Layer 3 of a small transformer language model trained on English Wikipedia (9 layers, counted from 0, width 96).
Take only the direct path to the model's output, skipping the later layers: a vector added to the residual stream pushes a token's score in proportion to its dot product with that token's output vector.

Output vectors of the tokens that the questions are about. A number n stands for (n - 128) times 0.019.
" attem": 80, 71, 184, 209, 100, 88, 235, 123, 99, 229, 142, 97, 119, 47, 200, 212, 152, 56, 98, 31, 91, 204, 168, 115, 142, 141, 86, 8, 132, 69, 132, 82, 180, 113, 105, 74, 56, 140, 165, 125, 74, 57, 123, 160, 87, 172, 94, 139, 128, 125, 140, 87, 64, 167, 94, 106, 137, 158, 196, 192, 109, 81, 135, 137, 188, 156, 132, 186, 102, 175, 159, 164, 24, 158, 132, 128, 77, 177, 70, 68, 145, 170, 96, 177, 161, 75, 132, 195, 222, 152, 185, 61, 150, 104, 106, 199
"ulate": 139, 119, 111, 141, 109, 144, 153, 118, 113, 150, 169, 84, 122, 111, 164, 171, 118, 113, 116, 124, 112, 137, 134, 117, 123, 128, 110, 97, 142, 141, 114, 108, 137, 145, 124, 110, 124, 141, 110, 120, 96, 125, 153, 137, 76, 164, 108, 143, 124, 118, 174, 120, 107, 159, 126, 152, 148, 176, 170, 118, 139, 112, 132, 103, 157, 113, 137, 122, 109, 165, 130, 120, 138, 116, 104, 141, 133, 132, 123, 99, 108, 136, 115, 166, 125, 89, 131, 148, 163, 132, 123, 99, 140, 120, 93, 117
"Area": 90, 123, 147, 153, 100, 133, 179, 112, 117, 145, 110, 117, 142, 138, 143, 155, 142, 126, 97, 108, 121, 163, 169, 114, 130, 130, 115, 82, 126, 102, 127, 98, 155, 149, 119, 76, 92, 119, 121, 162, 127, 64, 94, 139, 130, 140, 132, 133, 120, 129, 123, 113, 142, 159, 156, 116, 113, 110, 147, 91, 144, 129, 133, 115, 136, 160, 120, 166, 101, 164, 123, 177, 90, 132, 109, 120, 101, 157, 91, 93, 121, 159, 94, 141, 137, 118, 132, 163, 138, 157, 166, 110, 140, 155, 119, 151
"ances": 133, 114, 114, 147, 144, 150, 159, 129, 122, 171, 120, 97, 127, 129, 122, 157, 115, 112, 106, 111, 84, 161, 172, 116, 90, 127, 109, 95, 141, 90, 129, 114, 145, 130, 131, 92, 105, 103, 130, 135, 119, 114, 144, 143, 117, 162, 107, 128, 110, 165, 135, 123, 137, 120, 121, 121, 164, 136, 143, 99, 136, 126, 151, 124, 136, 149, 110, 167, 140, 111, 123, 115, 91, 118, 159, 151, 86, 134, 113, 145, 174, 172, 111, 115, 136, 114, 93, 129, 143, 155, 140, 147, 135, 131, 104, 116
" Coordinates": 105, 116, 151, 126, 121, 104, 159, 113, 116, 161, 100, 137, 114, 152, 155, 139, 131, 114, 119, 84, 126, 149, 127, 131, 104, 142, 138, 93, 102, 112, 125, 99, 149, 123, 107, 106, 114, 151, 123, 126, 114, 127, 99, 114, 162, 139, 145, 110, 132, 127, 133, 124, 92, 151, 146, 86, 112, 144, 144, 122, 124, 120, 126, 105, 165, 121, 121, 148, 102, 154, 178, 151, 91, 144, 124, 154, 104, 133, 102, 102, 135, 133, 107, 146, 139, 126, 115, 139, 153, 164, 137, 111, 169, 166, 99, 190
"″W": 99, 113, 167, 129, 100, 136, 119, 161, 119, 156, 162, 83, 125, 120, 156, 136, 149, 108, 89, 107, 94, 138, 132, 134, 112, 149, 100, 104, 133, 107, 112, 115, 121, 123, 127, 118, 116, 119, 134, 93, 129, 100, 144, 152, 128, 121, 85, 122, 149, 148, 162, 140, 113, 166, 137, 104, 133, 145, 155, 131, 106, 129, 145, 121, 158, 127, 119, 177, 134, 163, 139, 122, 88, 133, 105, 134, 88, 129, 111, 126, 148, 154, 129, 121, 135, 120, 114, 174, 122, 153, 157, 134, 132, 115, 126, 121
" dise": 84, 111, 146, 130, 128, 131, 138, 143, 114, 148, 130, 100, 137, 91, 163, 172, 131, 86, 124, 112, 111, 145, 132, 115, 134, 129, 114, 113, 153, 77, 130, 123, 135, 140, 127, 136, 90, 133, 155, 136, 116, 83, 141, 152, 132, 150, 117, 160, 127, 125, 143, 100, 116, 118, 114, 125, 136, 155, 133, 151, 108, 112, 140, 136, 147, 144, 137, 165, 122, 145, 145, 136, 100, 126, 94, 136, 96, 128, 131, 113, 113, 150, 100, 139, 151, 100, 133, 157, 156, 151, 128, 106, 144, 132, 98, 129
"ablish": 143, 129, 102, 185, 113, 111, 139, 120, 121, 164, 142, 128, 95, 125, 178, 180, 128, 99, 136, 119, 104, 154, 142, 123, 115, 140, 82, 85, 141, 104, 101, 97, 162, 131, 129, 100, 76, 137, 181, 110, 138, 93, 137, 154, 119, 159, 96, 99, 115, 140, 171, 112, 106, 154, 129, 142, 172, 138, 147, 114, 117, 116, 124, 131, 131, 159, 120, 144, 101, 169, 114, 153, 87, 133, 126, 134, 107, 162, 99, 131, 103, 97, 90, 136, 148, 83, 126, 114, 186, 160, 136, 89, 134, 119, 135, 166
" would": 127, 129, 141, 176, 124, 123, 157, 121, 130, 121, 143, 115, 126, 101, 130, 165, 127, 106, 114, 131, 140, 125, 133, 140, 134, 111, 105, 112, 134, 101, 142, 140, 144, 146, 118, 141, 133, 128, 124, 109, 101, 118, 124, 131, 111, 137, 120, 114, 135, 120, 145, 98, 128, 121, 134, 152, 119, 147, 107, 165, 126, 107, 131, 163, 129, 135, 108, 129, 121, 104, 151, 137, 103, 110, 138, 121, 134, 136, 108, 122, 108, 125, 124, 135, 116, 127, 111, 133, 130, 156, 153, 124, 124, 123, 139, 151
" %": 90, 131, 138, 181, 107, 128, 125, 83, 126, 168, 116, 129, 114, 112, 148, 140, 143, 108, 123, 110, 125, 137, 119, 128, 120, 133, 131, 101, 125, 71, 114, 115, 147, 110, 88, 150, 139, 152, 124, 118, 122, 97, 126, 126, 124, 156, 147, 117, 122, 151, 115, 104, 149, 105, 121, 118, 143, 140, 145, 135, 140, 124, 139, 108, 158, 138, 122, 146, 138, 160, 133, 163, 78, 158, 115, 149, 110, 143, 141, 110, 115, 137, 119, 134, 115, 119, 115, 157, 161, 157, 135, 109, 141, 133, 98, 136

Output weights of attention head 3. The head adds the sum of these rows, row i times number i of z. A number n stands for (n - 128) times 0.003.
o0: 150, 119, 181, 122, 151, 113, 99, 97, 107, 155, 146, 117, 53, 131, 152, 102, 108, 162, 153, 99, 93, 123, 133, 61, 173, 111, 137, 143, 51, 139, 110, 93, 109, 139, 69, 134, 141, 154, 116, 138, 105, 192, 106, 112, 115, 169, 149, 120, 111, 64, 137, 179, 115, 93, 95, 173, 112, 112, 140, 139, 173, 142, 134, 179, 102, 75, 143, 181, 135, 88, 125, 140, 207, 70, 135, 88, 145, 176, 120, 152, 57, 178, 182, 115, 180, 148, 130, 116, 148, 120, 80, 136, 161, 101, 147, 97
o1: 117, 110, 159, 142, 135, 119, 168, 156, 107, 95, 144, 104, 117, 118, 89, 7, 103, 114, 101, 129, 101, 110, 155, 159, 172, 144, 115, 84, 110, 148, 141, 71, 173, 114, 132, 180, 176, 112, 73, 54, 218, 146, 91, 142, 123, 100, 102, 129, 149, 119, 150, 133, 133, 164, 154, 150, 119, 161, 153, 129, 125, 206, 79, 104, 201, 123, 87, 128, 81, 156, 76, 89, 176, 146, 138, 143, 140, 168, 125, 145, 61, 73, 186, 136, 111, 143, 144, 165, 117, 75, 138, 156, 128, 120, 161, 101
o2: 157, 83, 128, 136, 175, 93, 155, 72, 184, 83, 144, 108, 181, 137, 107, 160, 70, 180, 97, 156, 124, 142, 105, 67, 154, 145, 154, 115, 130, 163, 109, 86, 100, 132, 104, 176, 140, 172, 117, 127, 106, 155, 90, 175, 133, 103, 133, 125, 121, 128, 131, 140, 80, 98, 119, 162, 98, 126, 121, 116, 144, 93, 124, 142, 171, 151, 129, 109, 88, 104, 106, 154, 174, 128, 152, 135, 114, 155, 152, 134, 193, 109, 88, 110, 160, 173, 26, 171, 114, 122, 142, 140, 95, 90, 146, 191
o3: 168, 152, 91, 137, 129, 135, 139, 112, 136, 134, 121, 158, 115, 126, 161, 154, 109, 89, 169, 99, 175, 157, 200, 189, 104, 143, 124, 112, 132, 153, 107, 130, 139, 119, 135, 79, 136, 83, 117, 110, 152, 132, 158, 106, 127, 142, 162, 123, 112, 150, 143, 147, 104, 149, 174, 112, 57, 103, 122, 101, 69, 108, 99, 102, 121, 146, 51, 110, 123, 153, 146, 77, 156, 114, 68, 131, 97, 150, 120, 178, 148, 114, 159, 173, 123, 104, 79, 130, 142, 154, 142, 92, 144, 128, 129, 70
o4: 146, 133, 138, 189, 79, 160, 120, 146, 89, 125, 115, 102, 155, 149, 99, 121, 139, 134, 80, 169, 117, 171, 107, 136, 141, 92, 136, 128, 114, 48, 160, 156, 179, 179, 154, 122, 145, 122, 91, 111, 110, 134, 95, 154, 117, 108, 143, 120, 63, 110, 137, 98, 170, 102, 132, 66, 86, 167, 91, 93, 146, 137, 135, 158, 98, 142, 74, 153, 120, 131, 174, 95, 142, 155, 156, 135, 146, 153, 132, 130, 98, 59, 157, 134, 166, 164, 121, 132, 156, 114, 132, 129, 122, 112, 162, 118
o5: 143, 187, 78, 111, 158, 106, 71, 117, 78, 131, 75, 151, 123, 167, 97, 125, 100, 94, 112, 87, 126, 166, 101, 112, 135, 134, 147, 101, 166, 145, 93, 166, 191, 154, 117, 169, 101, 147, 145, 160, 43, 77, 163, 132, 119, 162, 136, 144, 122, 160, 124, 120, 106, 123, 112, 124, 113, 100, 104, 114, 169, 124, 150, 112, 187, 172, 140, 87, 138, 167, 123, 98, 141, 127, 171, 123, 129, 138, 171, 140, 107, 178, 166, 122, 72, 161, 51, 125, 109, 101, 120, 106, 152, 151, 91, 114
o6: 200, 143, 104, 111, 163, 111, 153, 114, 34, 126, 126, 109, 83, 118, 134, 107, 73, 123, 116, 99, 128, 146, 151, 143, 71, 90, 194, 116, 119, 148, 121, 145, 133, 108, 134, 144, 104, 151, 131, 166, 126, 90, 123, 148, 142, 122, 175, 135, 143, 146, 95, 149, 138, 141, 94, 115, 153, 155, 177, 144, 96, 123, 167, 125, 118, 118, 127, 46, 137, 142, 90, 160, 164, 181, 148, 175, 170, 131, 142, 126, 123, 137, 112, 113, 180, 158, 110, 95, 129, 91, 133, 94, 129, 113, 113, 190
o7: 129, 70, 182, 185, 66, 98, 152, 172, 124, 100, 108, 118, 140, 91, 145, 68, 110, 135, 95, 187, 162, 124, 150, 137, 144, 148, 131, 138, 116, 118, 139, 74, 116, 112, 78, 134, 142, 108, 144, 99, 89, 164, 97, 137, 138, 131, 108, 108, 112, 107, 135, 106, 173, 111, 221, 77, 86, 102, 120, 124, 117, 92, 124, 137, 131, 91, 146, 159, 148, 99, 177, 106, 127, 105, 120, 99, 141, 129, 160, 112, 154, 124, 121, 138, 140, 144, 113, 208, 142, 158, 139, 99, 84, 147, 155, 159
o8: 174, 152, 153, 181, 54, 85, 111, 99, 144, 77, 173, 108, 134, 144, 168, 65, 112, 125, 173, 68, 124, 109, 152, 139, 193, 146, 156, 112, 69, 149, 137, 153, 111, 97, 119, 100, 152, 179, 116, 159, 147, 84, 113, 115, 173, 138, 93, 176, 77, 118, 110, 155, 164, 104, 107, 164, 129, 161, 135, 150, 127, 108, 149, 133, 108, 104, 159, 99, 121, 129, 155, 131, 90, 163, 46, 83, 105, 120, 129, 94, 163, 144, 95, 154, 80, 135, 211, 131, 145, 105, 167, 116, 136, 117, 146, 122
o9: 118, 172, 82, 140, 141, 101, 95, 192, 201, 144, 148, 101, 162, 99, 127, 114, 86, 105, 83, 132, 233, 170, 142, 108, 117, 116, 120, 141, 112, 82, 106, 118, 108, 138, 159, 170, 128, 134, 187, 140, 108, 121, 137, 108, 102, 135, 138, 145, 117, 82, 143, 169, 146, 146, 108, 119, 100, 102, 151, 131, 77, 143, 119, 83, 122, 148, 80, 152, 118, 127, 178, 148, 53, 91, 117, 143, 142, 111, 155, 136, 140, 92, 90, 148, 152, 117, 141, 204, 124, 158, 154, 101, 115, 122, 97, 176
o10: 185, 124, 177, 112, 117, 167, 125, 94, 152, 122, 126, 204, 182, 136, 112, 134, 152, 154, 81, 68, 140, 100, 74, 125, 129, 136, 99, 102, 115, 128, 138, 120, 92, 158, 201, 120, 36, 81, 149, 101, 159, 96, 123, 171, 87, 108, 109, 108, 112, 120, 181, 125, 133, 203, 94, 149, 153, 99, 137, 53, 186, 103, 100, 80, 146, 123, 154, 120, 87, 154, 119, 121, 73, 154, 181, 81, 130, 112, 93, 65, 151, 163, 170, 158, 178, 140, 191, 169, 113, 140, 153, 136, 128, 123, 108, 136
o11: 133, 128, 130, 80, 104, 120, 110, 174, 156, 158, 138, 123, 139, 106, 123, 132, 149, 142, 133, 164, 91, 114, 128, 99, 101, 127, 86, 230, 153, 122, 157, 133, 161, 166, 70, 156, 118, 123, 170, 187, 159, 124, 159, 124, 119, 119, 127, 148, 162, 170, 119, 72, 128, 95, 85, 111, 85, 115, 113, 135, 61, 174, 173, 87, 138, 170, 167, 146, 134, 87, 152, 147, 54, 140, 155, 123, 109, 74, 194, 127, 89, 97, 113, 114, 158, 97, 157, 164, 133, 128, 109, 167, 90, 122, 124, 153
o12: 153, 112, 99, 172, 94, 103, 153, 58, 149, 128, 73, 122, 97, 144, 180, 138, 109, 89, 141, 53, 133, 108, 167, 90, 195, 161, 107, 110, 85, 113, 114, 138, 121, 94, 156, 138, 167, 138, 93, 96, 95, 60, 132, 174, 127, 151, 76, 100, 145, 89, 156, 105, 191, 160, 124, 141, 137, 222, 95, 102, 170, 169, 151, 106, 131, 218, 82, 93, 133, 131, 162, 136, 88, 152, 160, 140, 119, 172, 114, 105, 113, 138, 134, 188, 85, 150, 153, 130, 123, 148, 144, 129, 68, 122, 147, 86
o13: 122, 176, 147, 124, 104, 155, 113, 116, 179, 106, 139, 113, 132, 167, 158, 92, 136, 119, 97, 153, 67, 154, 125, 145, 113, 143, 181, 196, 128, 101, 106, 126, 84, 159, 134, 133, 131, 187, 115, 137, 106, 133, 128, 93, 110, 119, 88, 136, 130, 130, 137, 128, 118, 153, 116, 114, 113, 113, 130, 126, 117, 108, 140, 145, 131, 162, 115, 80, 70, 150, 86, 173, 148, 121, 124, 101, 91, 117, 154, 87, 119, 146, 164, 166, 149, 118, 116, 130, 149, 98, 76, 176, 158, 94, 120, 155
o14: 100, 136, 78, 159, 188, 114, 140, 118, 188, 155, 137, 125, 110, 121, 104, 96, 130, 171, 120, 119, 135, 116, 75, 152, 132, 202, 197, 74, 182, 111, 192, 99, 166, 139, 204, 135, 112, 142, 119, 96, 88, 106, 150, 78, 132, 162, 91, 183, 164, 176, 143, 158, 121, 53, 172, 149, 161, 139, 124, 84, 147, 69, 123, 118, 148, 122, 114, 138, 132, 40, 180, 209, 135, 115, 126, 80, 86, 176, 97, 111, 121, 149, 64, 82, 118, 107, 113, 112, 124, 113, 130, 84, 104, 119, 109, 124
o15: 98, 166, 90, 144, 188, 111, 130, 102, 125, 164, 69, 111, 127, 102, 115, 111, 124, 148, 155, 92, 66, 110, 173, 85, 123, 181, 123, 169, 164, 144, 107, 155, 155, 121, 178, 162, 130, 141, 123, 126, 110, 132, 136, 148, 157, 156, 142, 111, 72, 107, 145, 173, 109, 79, 130, 151, 86, 144, 95, 133, 159, 117, 96, 108, 131, 123, 101, 136, 172, 129, 120, 131, 70, 114, 119, 136, 96, 140, 84, 200, 175, 150, 152, 137, 137, 88, 87, 185, 159, 162, 128, 148, 147, 81, 76, 142
o16: 191, 186, 152, 123, 79, 148, 125, 154, 90, 140, 125, 160, 74, 104, 136, 147, 102, 171, 131, 138, 98, 178, 160, 152, 104, 193, 106, 32, 84, 163, 100, 153, 110, 156, 145, 83, 177, 173, 145, 136, 146, 115, 118, 120, 108, 157, 138, 141, 147, 187, 126, 118, 72, 91, 161, 85, 135, 53, 111, 118, 80, 133, 122, 62, 113, 128, 138, 148, 50, 154, 129, 96, 141, 135, 45, 119, 126, 114, 163, 166, 92, 140, 140, 121, 154, 133, 122, 89, 153, 99, 178, 129, 112, 146, 134, 155
o17: 166, 92, 186, 97, 121, 105, 113, 85, 183, 121, 125, 86, 120, 99, 150, 60, 132, 81, 74, 173, 168, 100, 119, 109, 158, 160, 75, 115, 124, 118, 93, 114, 108, 165, 153, 145, 95, 145, 149, 145, 138, 126, 146, 111, 136, 146, 147, 95, 145, 77, 138, 92, 132, 115, 137, 168, 108, 124, 88, 104, 166, 141, 115, 89, 103, 171, 117, 202, 135, 79, 115, 142, 128, 121, 158, 111, 138, 90, 110, 106, 149, 115, 148, 166, 143, 182, 127, 160, 122, 154, 144, 199, 130, 184, 125, 138
o18: 157, 96, 118, 128, 71, 158, 146, 102, 192, 159, 74, 141, 113, 137, 199, 152, 136, 141, 132, 91, 92, 93, 117, 136, 141, 155, 120, 213, 127, 126, 139, 67, 179, 196, 147, 162, 121, 88, 102, 221, 146, 99, 104, 70, 91, 118, 161, 144, 132, 132, 66, 110, 144, 153, 144, 68, 182, 137, 126, 105, 146, 82, 125, 78, 150, 109, 150, 125, 145, 204, 117, 113, 105, 201, 92, 93, 121, 150, 143, 102, 127, 99, 162, 172, 158, 101, 136, 112, 121, 95, 127, 161, 89, 164, 92, 123
o19: 75, 157, 101, 126, 164, 136, 128, 151, 150, 169, 154, 121, 102, 133, 214, 125, 107, 144, 72, 171, 175, 127, 175, 147, 88, 127, 139, 173, 145, 98, 85, 135, 134, 217, 123, 100, 88, 133, 86, 126, 62, 83, 95, 143, 109, 125, 199, 117, 180, 97, 83, 131, 138, 76, 111, 168, 101, 144, 115, 86, 121, 114, 127, 183, 114, 123, 150, 115, 136, 99, 130, 145, 108, 90, 136, 107, 96, 84, 142, 176, 85, 117, 175, 67, 93, 101, 158, 90, 138, 201, 136, 167, 69, 165, 80, 192
o20: 166, 129, 120, 153, 135, 132, 121, 146, 147, 131, 151, 113, 151, 171, 126, 168, 149, 187, 139, 169, 167, 121, 87, 136, 165, 167, 60, 74, 128, 156, 141, 140, 83, 57, 129, 82, 143, 170, 92, 161, 150, 122, 132, 80, 113, 117, 127, 138, 127, 132, 90, 121, 82, 138, 117, 147, 146, 113, 129, 119, 130, 151, 88, 128, 110, 156, 130, 139, 60, 175, 154, 162, 123, 128, 116, 113, 47, 134, 149, 95, 131, 118, 160, 157, 87, 107, 164, 75, 112, 127, 172, 70, 154, 124, 122, 150
o21: 119, 110, 95, 96, 108, 133, 118, 164, 78, 204, 84, 181, 131, 105, 110, 112, 133, 135, 153, 144, 158, 164, 79, 139, 146, 195, 99, 95, 129, 138, 82, 125, 106, 116, 103, 89, 138, 104, 148, 168, 92, 122, 132, 88, 185, 178, 166, 123, 158, 125, 118, 87, 111, 59, 142, 94, 187, 112, 114, 183, 94, 225, 132, 114, 122, 155, 167, 159, 167, 158, 166, 49, 182, 88, 104, 179, 122, 130, 183, 148, 65, 142, 137, 145, 102, 126, 169, 107, 102, 106, 98, 54, 84, 185, 144, 135
o22: 168, 105, 107, 96, 137, 118, 142, 126, 112, 103, 132, 68, 105, 170, 111, 71, 123, 110, 94, 143, 109, 159, 119, 157, 218, 178, 99, 127, 127, 84, 79, 196, 101, 110, 181, 94, 119, 190, 91, 131, 163, 65, 148, 156, 126, 154, 138, 103, 85, 126, 150, 104, 132, 140, 89, 179, 174, 150, 122, 136, 145, 121, 138, 120, 132, 110, 126, 140, 89, 166, 118, 126, 139, 144, 183, 105, 110, 152, 139, 162, 161, 65, 136, 130, 162, 155, 139, 122, 90, 66, 83, 103, 95, 158, 125, 160
o23: 137, 124, 146, 129, 145, 97, 158, 166, 135, 151, 63, 175, 145, 116, 146, 92, 116, 170, 135, 138, 175, 162, 132, 142, 116, 99, 119, 125, 98, 156, 192, 66, 156, 138, 154, 104, 137, 168, 74, 95, 121, 133, 145, 86, 107, 138, 117, 115, 180, 179, 135, 152, 110, 133, 107, 52, 151, 86, 69, 114, 129, 156, 143, 64, 82, 167, 151, 119, 132, 73, 148, 114, 172, 153, 207, 140, 195, 165, 73, 44, 79, 95, 152, 151, 129, 169, 157, 144, 129, 135, 123, 38, 97, 103, 124, 144
o24: 170, 151, 108, 186, 39, 135, 99, 64, 83, 129, 124, 175, 131, 170, 121, 119, 137, 119, 146, 168, 123, 113, 154, 92, 64, 98, 173, 154, 112, 163, 97, 136, 124, 193, 97, 88, 157, 102, 132, 110, 62, 123, 96, 119, 120, 105, 82, 194, 102, 146, 137, 161, 176, 101, 128, 98, 111, 141, 119, 139, 152, 114, 142, 130, 110, 155, 117, 134, 79, 181, 153, 109, 106, 191, 179, 120, 111, 125, 145, 136, 179, 138, 146, 96, 55, 70, 126, 125, 153, 173, 89, 122, 175, 134, 99, 132
o25: 106, 143, 119, 95, 72, 126, 154, 140, 196, 133, 149, 157, 100, 85, 112, 134, 177, 107, 139, 62, 97, 121, 188, 108, 134, 105, 133, 122, 93, 189, 81, 68, 133, 205, 157, 142, 191, 111, 186, 112, 134, 160, 109, 137, 114, 144, 107, 141, 166, 156, 175, 176, 121, 171, 109, 145, 137, 139, 142, 88, 84, 130, 152, 86, 148, 87, 138, 126, 117, 148, 95, 88, 135, 82, 116, 157, 144, 166, 116, 157, 143, 158, 115, 121, 130, 112, 68, 134, 124, 137, 82, 137, 120, 96, 124, 84
o26: 130, 118, 114, 153, 191, 147, 133, 127, 109, 157, 198, 109, 157, 94, 135, 102, 112, 134, 52, 133, 149, 75, 183, 126, 159, 161, 141, 163, 144, 93, 141, 61, 149, 107, 142, 163, 57, 196, 108, 69, 179, 183, 145, 96, 120, 130, 142, 123, 142, 114, 152, 93, 65, 124, 137, 112, 132, 183, 81, 151, 111, 155, 146, 157, 131, 159, 146, 98, 134, 169, 125, 84, 87, 109, 76, 153, 170, 118, 139, 140, 90, 157, 121, 161, 101, 128, 84, 99, 67, 106, 78, 142, 108, 154, 149, 133
o27: 124, 123, 114, 181, 168, 194, 107, 158, 107, 119, 57, 128, 149, 152, 133, 123, 115, 182, 171, 131, 107, 101, 106, 74, 109, 84, 139, 166, 174, 119, 194, 83, 122, 93, 97, 89, 157, 101, 113, 124, 109, 149, 133, 162, 145, 120, 181, 114, 96, 145, 126, 169, 160, 79, 120, 132, 108, 104, 108, 198, 194, 138, 119, 172, 104, 151, 143, 82, 92, 173, 97, 77, 127, 72, 100, 113, 101, 158, 104, 64, 143, 151, 190, 136, 149, 100, 138, 122, 148, 150, 96, 123, 167, 167, 133, 127
o28: 100, 212, 148, 166, 103, 154, 57, 139, 150, 90, 126, 130, 168, 116, 137, 77, 81, 131, 149, 121, 133, 92, 191, 75, 100, 129, 114, 159, 161, 153, 151, 49, 136, 76, 113, 167, 177, 219, 110, 144, 128, 100, 94, 94, 115, 83, 122, 156, 120, 149, 136, 191, 117, 165, 122, 192, 128, 123, 151, 182, 149, 71, 215, 142, 112, 158, 123, 142, 154, 127, 63, 103, 78, 92, 146, 126, 114, 74, 130, 99, 51, 149, 145, 68, 83, 128, 149, 138, 133, 123, 175, 122, 168, 87, 133, 173
o29: 107, 99, 120, 113, 85, 140, 158, 53, 123, 162, 169, 118, 145, 145, 156, 144, 90, 129, 178, 155, 110, 138, 54, 145, 115, 121, 145, 158, 138, 121, 114, 142, 166, 86, 92, 147, 159, 97, 108, 177, 141, 115, 76, 129, 126, 64, 106, 109, 114, 155, 93, 67, 129, 151, 160, 127, 99, 167, 191, 142, 90, 126, 84, 156, 155, 139, 135, 123, 47, 140, 127, 166, 49, 166, 146, 181, 138, 100, 137, 146, 184, 117, 159, 115, 112, 82, 145, 124, 137, 109, 152, 129, 169, 178, 159, 95
o30: 111, 193, 96, 190, 174, 106, 72, 106, 165, 100, 108, 127, 178, 88, 154, 173, 101, 134, 90, 158, 136, 171, 83, 145, 120, 149, 150, 135, 156, 121, 148, 78, 128, 123, 138, 134, 127, 115, 149, 109, 92, 100, 164, 101, 96, 133, 68, 132, 72, 114, 107, 173, 150, 125, 99, 80, 171, 58, 138, 203, 109, 92, 106, 133, 161, 110, 142, 129, 165, 157, 117, 146, 180, 132, 143, 92, 195, 141, 191, 103, 112, 153, 123, 122, 126, 110, 118, 93, 123, 121, 138, 94, 136, 177, 177, 99
o31: 124, 157, 103, 96, 198, 86, 112, 100, 158, 185, 102, 140, 161, 164, 153, 127, 97, 104, 140, 98, 121, 140, 87, 163, 74, 130, 114, 87, 57, 96, 139, 100, 111, 87, 151, 188, 147, 139, 154, 81, 165, 98, 91, 125, 113, 135, 117, 110, 128, 114, 124, 133, 79, 68, 108, 105, 81, 144, 155, 145, 169, 176, 86, 137, 126, 104, 144, 181, 93, 123, 133, 192, 117, 143, 160, 108, 132, 149, 59, 106, 158, 75, 115, 151, 200, 150, 174, 166, 141, 151, 150, 112, 191, 134, 166, 146

Each question shows a token from some text and the vector z that the head gathered there. A number n stands for (n - 128) times 0.014.

" appeared": 105, 104, 98, 138, 151, 111, 140, 121, 118, 151, 174, 183, 125, 146, 131, 120, 155, 136, 130, 148, 139, 121, 149, 132, 149, 68, 127, 121, 100, 176, 114, 126
Pushed down most: "ulate"

"ign": 129, 103, 118, 139, 155, 133, 110, 145, 91, 143, 138, 125, 143, 158, 128, 143, 144, 151, 156, 161, 122, 128, 136, 113, 151, 125, 147, 179, 107, 126, 164, 129
Which of these tokens does it push up most? "ances"

" deal": 115, 118, 106, 147, 99, 115, 133, 121, 152, 125, 153, 90, 185, 186, 131, 122, 160, 137, 161, 155, 140, 99, 172, 98, 123, 134, 131, 112, 151, 103, 151, 90
Which two tokens does it push up most, strongest first? "ulate", "ablish"

" Pap": 113, 111, 101, 132, 106, 114, 106, 127, 101, 121, 126, 127, 136, 154, 140, 150, 112, 119, 146, 128, 127, 134, 83, 140, 142, 134, 138, 180, 138, 108, 151, 102
Which three tokens does it push up most, strongest first? "ances", " dise", " %"

" to": 156, 133, 96, 149, 67, 135, 111, 94, 170, 105, 144, 85, 195, 195, 118, 142, 169, 140, 170, 167, 161, 92, 168, 64, 135, 134, 122, 107, 132, 126, 144, 126
Which of these tokens does it push up most? "ulate"

" in": 134, 48, 136, 149, 105, 153, 148, 125, 156, 167, 149, 132, 161, 149, 101, 152, 182, 122, 171, 167, 137, 160, 106, 84, 175, 139, 93, 101, 61, 134, 108, 150
Pushed down most: " would"

" Gra": 120, 93, 127, 131, 176, 127, 79, 167, 93, 143, 139, 133, 140, 147, 167, 138, 137, 159, 152, 159, 112, 131, 126, 101, 127, 122, 166, 144, 76, 140, 180, 124
Which three tokens does it push up most, strongest first? " dise", " would", "ances"

" significant": 119, 110, 130, 119, 152, 123, 121, 166, 111, 161, 117, 143, 135, 152, 120, 114, 132, 115, 133, 183, 135, 138, 112, 127, 122, 95, 141, 128, 137, 131, 140, 115
Which three tokens does it push up most, strongest first? " would", " dise", " %"

",": 99, 118, 98, 150, 129, 145, 138, 110, 148, 144, 129, 153, 168, 157, 149, 86, 176, 110, 136, 164, 155, 153, 176, 130, 108, 107, 146, 105, 141, 108, 155, 97
Which of these tokens does it push up most? "ablish"

"C": 87, 120, 152, 157, 115, 128, 74, 151, 144, 167, 125, 153, 128, 167, 165, 147, 104, 117, 94, 142, 130, 69, 93, 104, 103, 158, 126, 54, 128, 126, 107, 103
Which two tokens does it push up most, strongest first? "″W", " attem"

"de": 74, 77, 126, 163, 106, 120, 76, 126, 125, 145, 122, 149, 138, 186, 118, 153, 134, 122, 119, 184, 121, 109, 113, 84, 155, 132, 152, 145, 167, 128, 149, 124
Pushed down most: " Coordinates"

"s": 128, 89, 143, 135, 121, 121, 115, 136, 136, 142, 154, 140, 172, 170, 96, 150, 172, 135, 192, 199, 145, 145, 118, 129, 160, 131, 142, 137, 163, 135, 116, 152
Which two tokens does it push up most, strongest first? "Area", " attem"

"amp": 110, 108, 170, 141, 101, 135, 102, 156, 81, 156, 155, 131, 134, 157, 127, 144, 111, 143, 112, 137, 135, 122, 100, 113, 149, 140, 119, 152, 121, 122, 151, 117
Which of these tokens does it push up most? "ances"

" career": 80, 79, 137, 128, 94, 168, 133, 119, 132, 137, 200, 171, 136, 137, 152, 99, 146, 153, 132, 125, 141, 142, 126, 146, 198, 114, 140, 120, 142, 209, 111, 118
Pushed down most: " would"

" points": 124, 144, 111, 162, 129, 106, 82, 152, 107, 166, 153, 176, 164, 175, 156, 98, 143, 109, 139, 178, 153, 110, 80, 169, 149, 132, 126, 124, 152, 126, 163, 142
Pushed down most: "ances"

" received": 98, 121, 137, 134, 124, 121, 124, 140, 128, 133, 172, 166, 139, 189, 95, 154, 140, 124, 164, 111, 154, 76, 115, 134, 175, 120, 102, 168, 151, 172, 94, 140
Which three tokens does it push up most, strongest first? "Area", " attem", " Coordinates"

" \"": 128, 120, 105, 168, 123, 106, 98, 148, 100, 132, 126, 125, 145, 183, 97, 138, 131, 156, 112, 165, 141, 121, 124, 84, 123, 111, 116, 148, 129, 127, 116, 121
Which of these tokens does it push up most? "″W"

" N": 127, 109, 160, 171, 107, 156, 102, 158, 104, 155, 89, 102, 117, 148, 150, 181, 154, 135, 100, 191, 126, 122, 96, 84, 111, 132, 141, 111, 109, 108, 151, 145
Which of these tokens does it push up most? "ances"

" Can": 117, 112, 124, 151, 140, 168, 85, 174, 116, 129, 92, 111, 160, 128, 179, 142, 131, 102, 106, 186, 119, 159, 94, 142, 124, 92, 133, 135, 137, 90, 134, 133
Which two tokens does it push up most, strongest first? " would", " %"

" for": 98, 122, 102, 104, 111, 156, 105, 120, 118, 131, 122, 179, 176, 143, 140, 127, 136, 109, 131, 150, 169, 162, 154, 98, 157, 113, 123, 132, 143, 149, 119, 108
Which two tokens does it push up most, strongest first? " %", " dise"